Layer 5 of a small transformer language model trained on English Wikipedia (8 layers, counted from 0, width 128). Numbers have three digits each and are written without spaces.
A neuron's activation on a vector x is SiLU(gate . x) times (in . x), where the dot is the dot product.

Input weights of the MLP neurons that the questions are about. A number n stands for (n - 500) times 0.00092.
n5 gate: 563535663618371581612593510438417490462330666631453449698703497352550370578623415314382481475503424423662548463400490596395669279730359487362455522503393605510736426494421613465525426315449554493415608614529525676629562519510503443529566350389383308467449733370503551565754453608411619351324526506666602484573411552516535545510604465554446437407516590503454494645550242624541342581366
n22 gate: 513500631519638484528510675640409458600507543468393526643678557438471526394379436244574516510536287477626392412363529575590433348546467615579497478539388535458404514572529546591616474438256497658599628603471455318565519493471641603741633432460650392410656589590384419280379561307471484388306596359602793583500642526612429424683349468571371752373549422391590426443563460407671379441542
n34 gate: 503467514528484511589573494646483412547597494677489536467511568458405434460525574462625567224492470492768430513550422511475408495539540633680480435378382528414391644590420570458494425523437664302514481506594492489685671500590519442412598600367544443431503612464472544531422410536494508461415523627147437520503669489393403432380669472508506544586410575486523585577497265453633576396494
n101 gate: 418613734583360458555710487551467697414449776444526444448649513543370263527600379428520500589679437520413620554344467623507516500500524406296624626523453632451513352450464583460602563523500523554618510546464477633457287550754457530544636418517526438500683758575516523416420340388657367651451652411701388520644444537477378520437544302615484243606584400547497484848629520546510487530351
n118 gate: 528500445503482470555528506602550398609618614525427366271400618544668686602616558666578596543422463478555528533550410631599363512525299585506359376647689454605552487714555538802491575547571485386557485488639562522453894403506368593361400590513485341622406500432543512487321469463617315491485516565497475580429606500454587528644607522559407623488374531487369463371558567753549704453537
n121 gate: 225514425584562446398584590439605614608550578434558364295558483465589517593546493349410111573462576780354507611577556483448589523429304511394289561580292455389671359394486711542479483514597565475553690247524628276391666430521696521447408441425682514550493412517448413669451438507569465546606603839486548411424503352335462606339458410462465407469292388815464535603534500455333500482465
n126 gate: 523539423513461455417549451598526441556611473513497484529487475375452549533576429723510304724418578536344543367622592533490356509583460214397612624280371370656391418457539523657542484789429510370437435438458464454414621480424513279433366595557681272446714288399379585497408590493403349473523477565490653420396438444623594497635371575516219710444450441443322717600391457649446668503461
n170 gate: 400632547464522497527520411373500467542618329679617730475541500435602531552466514539595676241579467649535500419486464750519481462651489446527599522382540475567415621395445650525486548437506481335509664533528428607704697396608442539577549346531481530460402452450550536568387511369544382540483489606338372491508536559342389531435625436592360685492602638554543594450538374594516579469441
n260 gate: 622715671437419435636475569312608572579555552317629582429228420608491494600433500478585620531351355538500551537278449573487580624478516593596478435380369645154370516663531385358522519455544450362535534528597459548586740420490453657590330554513372519584640644632629579631573441544522475365540626356458497393582519685616481468411756478372513422421558646378516534466426581578389471542405
n262 gate: 490527517381446523410445581437517378405615555409729667563576417606263294702531483564646653578452463534613497609469398408311610480662343434510339497701373348392570344497503363497422613331399527420410584351476564237569646339314735483445560514524591353395493724524581517648414577655365668590553386520535568350689469479645388472445462486406459490493569538586542503738447625520397308184377
n274 gate: 477534477483446530434503747716327594341563600483834639620546447599593368365599587383524517382303308296490585549613429483466520497558576424414346698459476389652517465469533370575416520462577340369452476635628379439503678517455453456286583483656430400416497579288399561414415467729490415490427718591607338545510761544477611521619610507708470557561603520410740433420477389547546183675497
n301 gate: 483518624581545654617507633518563482665464435461538577538710445701624559619386531625447567483422461574623535507206613472664198358668572461438315452549753367517566451532507613440552609682210410360654531280451570426528527454415577612464204398658469389533405493650549482418465621605542366561348299570754434388552553479587395703316496644549496455479664366732384483607476834542479489550542
n315 gate: 493355656569539487571437737486546648516676473332564309254494490497523234598613500292358454569361464464461683644430517702552510633503449473497520548569423214654526355420533493784408705403624559547554484441500448507243326480467588474574445516449572529378407627467493559533606406602690460604481335356597588517507579354572576390440373444588526383480390626507676520714574544454345606510285
n5 in: 470424497527548595429343625729451424695516556439381204452476390405748473428478482470351330476488427537420297382242399411503360529503428599506454491439580379397734492429518549680470390478470536565469588439412418488580574466392497482426604619674395272349549494624588470485555491533331537330626469385618497747518454346422542528411503637515533518463568408494531461494431528318384506377656
n22 in: 373484478535460466500510701432626416450400702541255531667571371339481369436427565469509610562503466667524506573494673393400561491529226452463468408412573453372423497592649608516431579366484618442468416641591201487430613547414603412612377484375609370461541608491419375392259670500478203675312510444532625658528403478559600376484557359406578441437691370426368403478608535478564563494535
n34 in: 558386497516478576614631445206370374399627387393541604433554598507481591417599484612474516497386519422570454664526311611293490531299403483474326443526497361419369489526645461432468614388565539434347445406704403663411326487510584409493554646288349359443533533555695442503487327429365493460583583674540536537503558575316438540543704396606429577412572490510667767369506556416560467612102
n101 in: 315586654715325580530483510535514551524395535493517548554564643335446541455507439409637763558483469641407397540445661719391470392653588590490396543627272554418416406351611359397537342510453463608570483527439612593621493369244213582570540459388325628528582576466745398493490402473250548431356611697684459584564582579459531645263576343303677503527455400563644453625437587378560589756596
n118 in: 568522395230404414387604481610437537741632577487662472423561298446383631481408515540331625410396509383479377464361368421431442479475477522561611476412637578441401549357317611475506289363217630376497488528444341305446491503437457587478353566404404444519623510422528362605446432484382440525497500528545369452646456649568544659500510428500757525698465500669664466562374301509521541719494
n121 in: 587572452592737497372742572594740549477473343516593359439205465487400425517460474659480493656503716609545563414731510451418417538463550610455400500365417690428665469507626368661546596603526451470373493441536480546434346493381458657480465621534529393557576656699268641540563513461354579637481590445490546675692608397312542633229490431409634584576457474677338624626574487594513609380457
n126 in: 453340352551623407416561557523330325564575438430347653481528466522428589510461569566433506516596490545484664432664436404576350469442497558663548406221532529506396621639532374628484535613449595513477307201595443292416559584413314529461572672578513261776542532364465615397577475462380494331359484678393567428459679448611481545432600596715382642407600635399470383500350497418450432406535
n170 in: 445397523518445437600438558497562450374479473448483348529457540644549401347394673598430412567471570506272500608373406471407574598559455452357391426553571421340483422530517485456605444559715448372404674485718529582515722535456428404426443538569486604398512260311401646577453517558700435542443491616551509494459339527387616639518444719564421664553606391637266567393514485448514485624532
n260 in: 581493490445635537650283479412435527527577535398347390658292607651487544507382264503500394585449309507463386265579534455333480733469532500369410507394476544575682453580378365428568541316401530395668670425480500521669557617355436728615547677350328648472682479442432548632607368551388627260328734283733595504527473562619507372524434363571462433291507521472535463665631545398306510490610
n262 in: 384406401372523438746235419490551513322576479785411453642586284493503473459476533523692591477659691726310531542564490561440490539353538223394554572419449647416378494503703670530467476589407626421562510477470443294486438500262513604452293560428523540427470452450513577800537666540487690531626630440521630569533782490480493527585558450517430682500388747507541517629299514413431595541422
n274 in: 574435537460598445451566668462712655425529614447458568540473424672366441478623325638571488537569534684485487521491512469525582330462436519320406394397506531364570505418482528540562603535602433468532546463309574285739403415503454587557634429544230402474644409515528333497632509571565716500378487503614361494688522234371444613287566264512388595621619409554612334433363538515621394516506
n301 in: 337625513399423375507524422444446658601670383534619385397655401554410507022524450703385524332571416436658449493578432439389546416555406634470462467700589517527497693479300476324325507452510383431424577419530510466398530428579510470390265551648477430542629630601480463637520437487396395527626541765414547337453652353547392531503606601513679560507691469483608456617351369218625463657673
n315 in: 490565744471487544516425303683432275352566704439645500437235642617605539576347675576435452349545526539528344322451332494449604599595401592437484361474418584526421522477487399574310445405413580461385513400484538422718513565595612526454648700592353494606357487490439535268673522433663383493465424542559227599423539666446580552396382574426361545429428448490483564452424559433380350686325

Each question shows a token from some text and the vector x that enters the MLP there. A number n stands for (n - 500) times 0.01.

"arm": 499533408518553666549467648536579571487525445540505459531457529649501412414483445506396736275443521628470602391382538407419584508536447525511514447554326583539520624604453466455412583350709605367525511354421508510456773466606523413449487431538559323442493525470455385414580508501504625368539382512397519592394520345471517607698557387343594515449573327342494534497498351407420335606337
Which three neurons fire most, strongest first? n274, n5, n34

"R": 673603528616534655585440592492378580539537558518579499477639437555467472447552478594434278549380626721382632640602579486392591436549351676518649579590595652498551625550481608451603523503470694570571515523539377548493435557363667436440515444455549547478589532602664391577661603552412494669517501556358557518527563430509415489354487507526445576580471586453436539448543515610550388447585
Which neuron fires most, and how strongly? n121, at about 1.5

"0": 658560565479430547462657543515560512430664584609501546445552709477442598452564482413520551506452625541380549512394358561531523377457327534531513564391455503568544627555544367608393329575533517455509572463553460467493393578354530487506455591691389532531511460479395247421474593462454566507668441318457589525493487479643661526522492441480419417441387593284393474501521493353562341577388
Which two neurons fire most, strongest first? n315, n126

";": 442500514500526515584663567581621512554542515501473478579576445581507555463522585525538671564531617493400579500468482474454551544563501603489490600429528536442607655496567562433462500533448460494485586419544502480481491510434428471400487476560344512708429407467613555471550481472498479544486546441508488430418624439552465473540523448424470522498484488552392289545410451557626497535422
Which of these neurons fires most? n301

"23": 568579513478492359541434543504417536470531560550495514513593574467554524497408431422385696403418369394577497419378475449497466360420555691490486351543387449504452644485538541594511493578524538429494409503409496559536464526450362557601499527680502423526583630468504405487490547411377562458490428536532522486472463448637480390458478358316524458587465702286501371526536530466528522596424
Which of these neurons fires most? n22

" ": 415454516436597502542482544536545546515566535538405467559526507550560512470520581554552514562462579461473535515399558483543512489513458508403617492525535537485657621500576484499486503597610461529330486252582562466353456545565446535457516445564374691488466500513621475525663485565451518378470442496528553564539440560741384513543369429340510494576449518543517452557517365585465456516450
Which three neurons fire most, strongest first? n22, n34, n5

" it": 507672393483518606398555470573432612431418503613446552577513684667503542387520508394350564125489621549480425514660365478464364488439337365445564583524627519494393624406508448659481672548606456485510546614651519479523526472500269660511472491372552584470445518482472281485444539330495456449573608555505430529454484639505499480533582471540391574600488512452556485574430422517449544407521
Which three neurons fire most, strongest first? n118, n34, n5

"le": 498430374462586377549629392418408416470617349392546599501434476376583502621537383575526482327484664539585322537516528483486561536582522463576443446491633608570482587688574536664472556582494553495382387575398572506334413486479183465475633581571516494608449333467557751413489470555510589234458457360367504475578498456471559453430461655600586514382489390456548552361388215582452436513522
Which three neurons fire most, strongest first? n126, n22, n34

"ij": 504637191608361618528337570379505525386540282473589430569547575495507463586388367702510551523471492627608522509503644497307288512562322528513540546632351598437414520448395780617430555713582422427492537369614404502408326636611647512498572477534328389485624375459487431371527564452384499491513398437379656547510369671462423410474589366746490596389488453453470485324570399441645456545584
Which of these neurons fires most? n22

" particip": 686428586279380466431458426529507627518357489496485385537644614493462596600395523405571478222599548526522457443582481500529478417467399506466553514416406523457499605467462635540519450315569507412541389552395588528607164378529501587526668479546429339535504472361634439599428404551381455379417621482504776521618704427496438481503530439523447329493325552492456521695556490592651423662499
Which of these neurons fires most? n101

"5": 590598409469404355456665551547536631498436588368460623355456492407389509366636461383554419413465308583507488622502501455477481454418604474590548593489331341444518605507543408539460607433392711611411615425400435439324356570377442428554445627526648589450493535524485386557501346390398552548476603313494585387598468555622642421483519423523506451364681386254467480508470593499482469585555
Which neuron fires most, and how strongly? n22, at about 2.7

".": 466701342554314580384518663488469444491601667445553641596492536648480599591709438572575535463638391436391517574492472481569647341480389481590500486525462445453446620531635495492566664554455430511491546550380551447305419435416455476486446639493498589645342426428375537544407692741478585424530518440519467415515443624515650541489547465407554515481566447418513381435504426497496365553381
Which of these neurons fires most? n274

" the": 474579504528579546584450506462524506487395582468317484548588460504500472532484423451469539386503553513485405545436520604456542418547450363450520535480393493516581644388531403511539562408598526495517568469508497502461490492595444519591541506569520455484443506451547430538517407384501567530490483536485511542542485533481478525537528554500357524532488555567501196629505417576524524582447
Which of these neurons fires most? n101

" m": 632402546500484580393498534472483514503558486563554459639531452448466463494563486391532556430526551643556525449477508459563466706478401583472661435549470495569677655491505595644487455445457531588563582460466507519442472527408643501447443457524446444533478526416414441570604584544441412389481596591306617435406595455519596565743451499444462512479558488537481485548438301491458584480444
Which neuron fires most, and how strongly? n5, at about 0.77

"1": 581477537479422502548434563546508578390513549486394529411514511540487542392579605252626536477523606610376479464470462473438453486429416637417471615408509515584544643461530351501472497543656483547574603505534426465549393463391459455476491542598494461587398479424489464505435512542593537485605536271431544539458512416660559474590444561495531515490445510273341451449593444492491434442450
Which of these neurons fires most? n34

"\"": 508490663576492507526494531608424479567449472540617424458409551530462616578513577579393397338495536613500500553563583543458640491424460498560447511462508612620538655429523649462610621533397488543443510436618541524405574531497404521379617503501486411674572475485466569576379546484566416376559391584423523398480519503543559448640496600645500602472627626408478426483571343498527503599424
Which three neurons fire most, strongest first? n126, n170, n101

"34": 561598542501561458442501570524395503441546474544519553503497502439546547461405424516326526568483494369419550508444547518477580357399399595495471470527379437492513605554590622599315506627451638533440476427474525566452318559483459455522390375665744540509675494447528398487555569381545561326662542463533651447518315441671585486471464328546503611409508670208432399483590367538449531605590
Which of these neurons fires most? n126

"ash": 479508321518547431663315532436439547460479340423463449483338462472466497484530524535500619166662643534627505389427499467514522502352455508601442335487472534317631608658456577589474601606494547504424581321442412388409512522617468505457451469400586456512284418463549597350423560399393403492551333423403451582643427458553501565396562385578510717523346502522536501464481594546627453560518
Which of these neurons fires most? n34

"-": 620575393523407399429491602367511391549432528530531506541584593610453506558406496428518566425475484396430560691384431548407457536525493555532488526405375438407454641429481492510435548441647366463428441510480536529468408468448417525497356380444513491713599472369575414441458431465481562421436544432503491537480633754522440437579481503545533482506591346543505335530562511536425513478441
Which of these neurons fires most? n101

" Racing": 611421590456586480536488540608443371518357406512504289535571489484477373452526494498376507437568712433476545511591387577447515634522495511450434445642510448543470620599504653500477473328498526589475213421571482481488470351400597394469399599517627540635496368405556452527440467472572359480586461427435637481418490452535454459318570610673543421549518644368416391356456542600584457458544
Which of these neurons fires most? n101

"ifying": 566478475449414521613618474510429518352455433555458398457483574263526496435648665446509616116540606489548500629511447577409507506581547548459424405527540536505524626404494658544513459399487381471529450490512553422609473311527535578534593469552516471542450569377557439560628353398478415448587525467504389584441585395559451370468524473411433406472351550317411379515557538465541480519434
Which of these neurons fires most? n34

" up": 504485572465509437591582657482479565389561508639561417516342485543522555546400479432414652196498658470603622538369582534501619467441501453560543473368549474688331605337478447401392705449397464498440421336517348532576384510503553610506412447678355420523592496567482498600472586467412608500333355417441372474560304521502524276464638304518379385453200503512434454546473537372516512483365
Which of these neurons fires most? n315

" advance": 586516621508482572584493519508450518448465362543482480569707547397474502397630500421592591185543498578461549600498416585512470401498466548431559414466383591469542651461457621430575435466443423416456523428375518440517454308400588545559446423553330506530480463422652414571556352396408589421461536545547411544517610468525402448442583393476384425474528472364462449633478554524477417550413
Which neuron fires most, and how strongly? n101, at about 2.6

"All": 613486453508387411552605640415405430523380581526547542692461656515488481378651467445595580302394651519470426532606592484559542595444516416414513530762587431301612623505456553696383530501548661468461462497522369380574478317530461464460521777492442536518633658637493381651583478439540428481529470354467577549455404511490506720385442383416628543505524528550591428490528597461544458554457
Which of these neurons fires most? n262

" in": 442500597479501559486521475488503519482505343550620489498501392543478471489544450537544552305421501547430543550414425524531437495503503520484531466505392551540534675488485613541487468503506520446470556547528532472484567490490565467543549478512403489538472584507545533504537575462511553406422559477439512433474571448500411539493553424498472473460430500577579354763478447480434565537450
Which of these neurons fires most? n262

"ification": 490468469432429625557563462484555383345405473570387368525428549377544508561567590517510615341499731638463575607667475632384442560503579597342445465536658465479558584410574658455456582315570601359471473408505450195576465403473571485495589510515530631623376522398547287709600480514427422462549552444531583534407538451577264421424610473511327438547308405307538396530665546462611492447517
Which of these neurons fires most? n262

"rack": 528558637385406598612592624423455332514514441431449519738404474480396395451784718611300539227492718654358488472487584448458594605517449557406476570796464546659436575802477688629468589531627563424520442400355541299466350423441398425460624448486399518542625571446351541532646400512656462601508565495556582431505567521519353366594459363502498616441477543453592504481518363502393425437354
Which neuron fires most, and how strongly? n315, at about 1.8

" last": 690561399519443575532440526435524474383441533520485442514368609462469491428644531519572439206448725394533407432495627466309464374579359538518511421487482484422606625507523621464577451462593456334527331496557447507564338389471667490370595603586320613465525521422469429638556577384360438470575492379576521623594479483506482277445546519306495432548536526452542377588431474440541442415489
Which three neurons fire most, strongest first? n5, n34, n126

" that": 482490491476419580571630414510504547477465509500660440541405480590352457508550635588573478248492493406530354592451376409471554356479487479474494508445448487484472653493465452580535490594508489459510417488488407356491553446425422538518423541404510598541502566482444483657417487494548530477396468540589534471407538472520475634449471356573599552542601467529626341696534492613445489585489
Which of these neurons fires most? n274

" teams": 509539583507520473684555659511565421391406484466445453486571630522513556453549545540699607155468554486559494507542430721614539690441509517482443513604510556460353646568536450477544518583505482501439387506559477469517543355515468555464512491632417547527499477473412422488620535564454469547589459528514359492487640420535333469463423308509434515481404638331633441527471482565513399529358
Which two neurons fire most, strongest first? n34, n274

",": 425602531432530496492523479561579457523460561511526495534594475544526480489440567531539567299389431587561434485450434573547456471461518635649458524541456486459552664491482340492495486441493429489514581446540517549615528461462446534444436496396542468667521514460534507617547489371482485464524430529488423431500475598518570548474600509457479503387477467572552309591388560454481486540484
Which of these neurons fires most? n301

")": 606530453466542506503470454562454486516446449449443538577429379508497612472582634501555560563425481801367462351525590617441339616307561507495445521443612485661623622491630570288520572582481428529395533387471487447533520616286415405388699421434516456661473434427648376491440348512579354456543564427462429471554498508568600492697480628591405416541365518372433463462546399594382454503460
Which two neurons fire most, strongest first? n126, n301

" |": 481551386460567525540625573589526644402695457535416460519592446460499481443546526547534652553459546516404461438474438600535554523446514537476503597531516573478551636438493527537558520578573525521485420438576502388315437473654396514464500517616363521721522496470541437483531520545401423416619522556587556548537552502520454355560517521446509444389434642571621311555419492458482423515373
Which two neurons fire most, strongest first? n274, n170

":": 515579503404471392426631579529563499422684577556514585587540543574541381489610497574443578522570512542499531575328518507606622419542435588509540483568539518474496637540555506504462531564419482551421339423504393370279468520648541447393436587522460630615457489429512466451640517784527481560337520475471546461580576371575437452458526318567368526511428430515601375590406404526626335440382
Which of these neurons fires most? n274

" Sp": 628606382486538481537490605475389513551524421322565458589510443535326367503644516485336582548520467444484424412586339452433514526559557527381624591436442585556337613617430603412448465468504611598379438375517538474327177450309604503574491479532521427444420466424615549512525561442459495424518561516223620694536409472514341526555487438561434430511486498602432526470339551555483527546414
Which three neurons fire most, strongest first? n126, n262, n170

"ica": 546491573353450548640517477561524493449540460616458493433661524600453368576593515528532662233579504460590643620466411490460516569495505418530417499610504483617453650556505510525325476469467485544455581423533553445459537558505601484485546526635654658574528520508459534506604480662543454439610506464425627397513414458511563434521520475506662494505625610347463404349569476559397536554461
Which neuron fires most, and how strongly? n262, at about 0.72

"m": 461529432509545642565507601504464511498580467602535445644727532432379275519638539469539497291351636833543442558422596256487310437601374502459583601679552491510549564488510626604540487488467640430367586484419435416507484378463627228531419449545502459446440345360646455396583313453328521425368530484366306486490534657508684494739504543485569420510466397525557587500562367576525405467647
Which of these neurons fires most? n5

"ic": 490489412554619626462479621560528409520450521510491324474493406446615584481659480561412575222499389708437556394428472458306418507600562563621487399679504451477471639593486593461475505417328648446390473526531496480399589486457569349496628468316566559559516459424576489442458481577637547339404488547413472434549467420478477434690540573608565511639397408551411467418571462500407357537446
Which of these neurons fires most? n118

"ag": 640539449629437538563437470586654511527517371515425460501579412497417566398366497288311708477513689601503472389537372434399457554383495518560459369574521503604410524382528499699546663573667630393336518345389405548476466398631715260400528541735671406459519285425610491577402483199638533506409477438242594481459482516477534640412391382511450553547552517467559577434638417532567542511459
Which of these neurons fires most? n170

"at": 416488560516441475614549589517513490534471302585476435577501549525509425445576497359398667011638365544584580599384357590423504541510459585458451499445372364373474604494546369393541391525612335477437492522473490502556548556542359677555341575506408575492535513562650534517686519498522601428593551500473516620579564518460586535339547585457584333542448475490464410463489515530496481566448
Which neuron fires most, and how strongly? n34, at about 1.1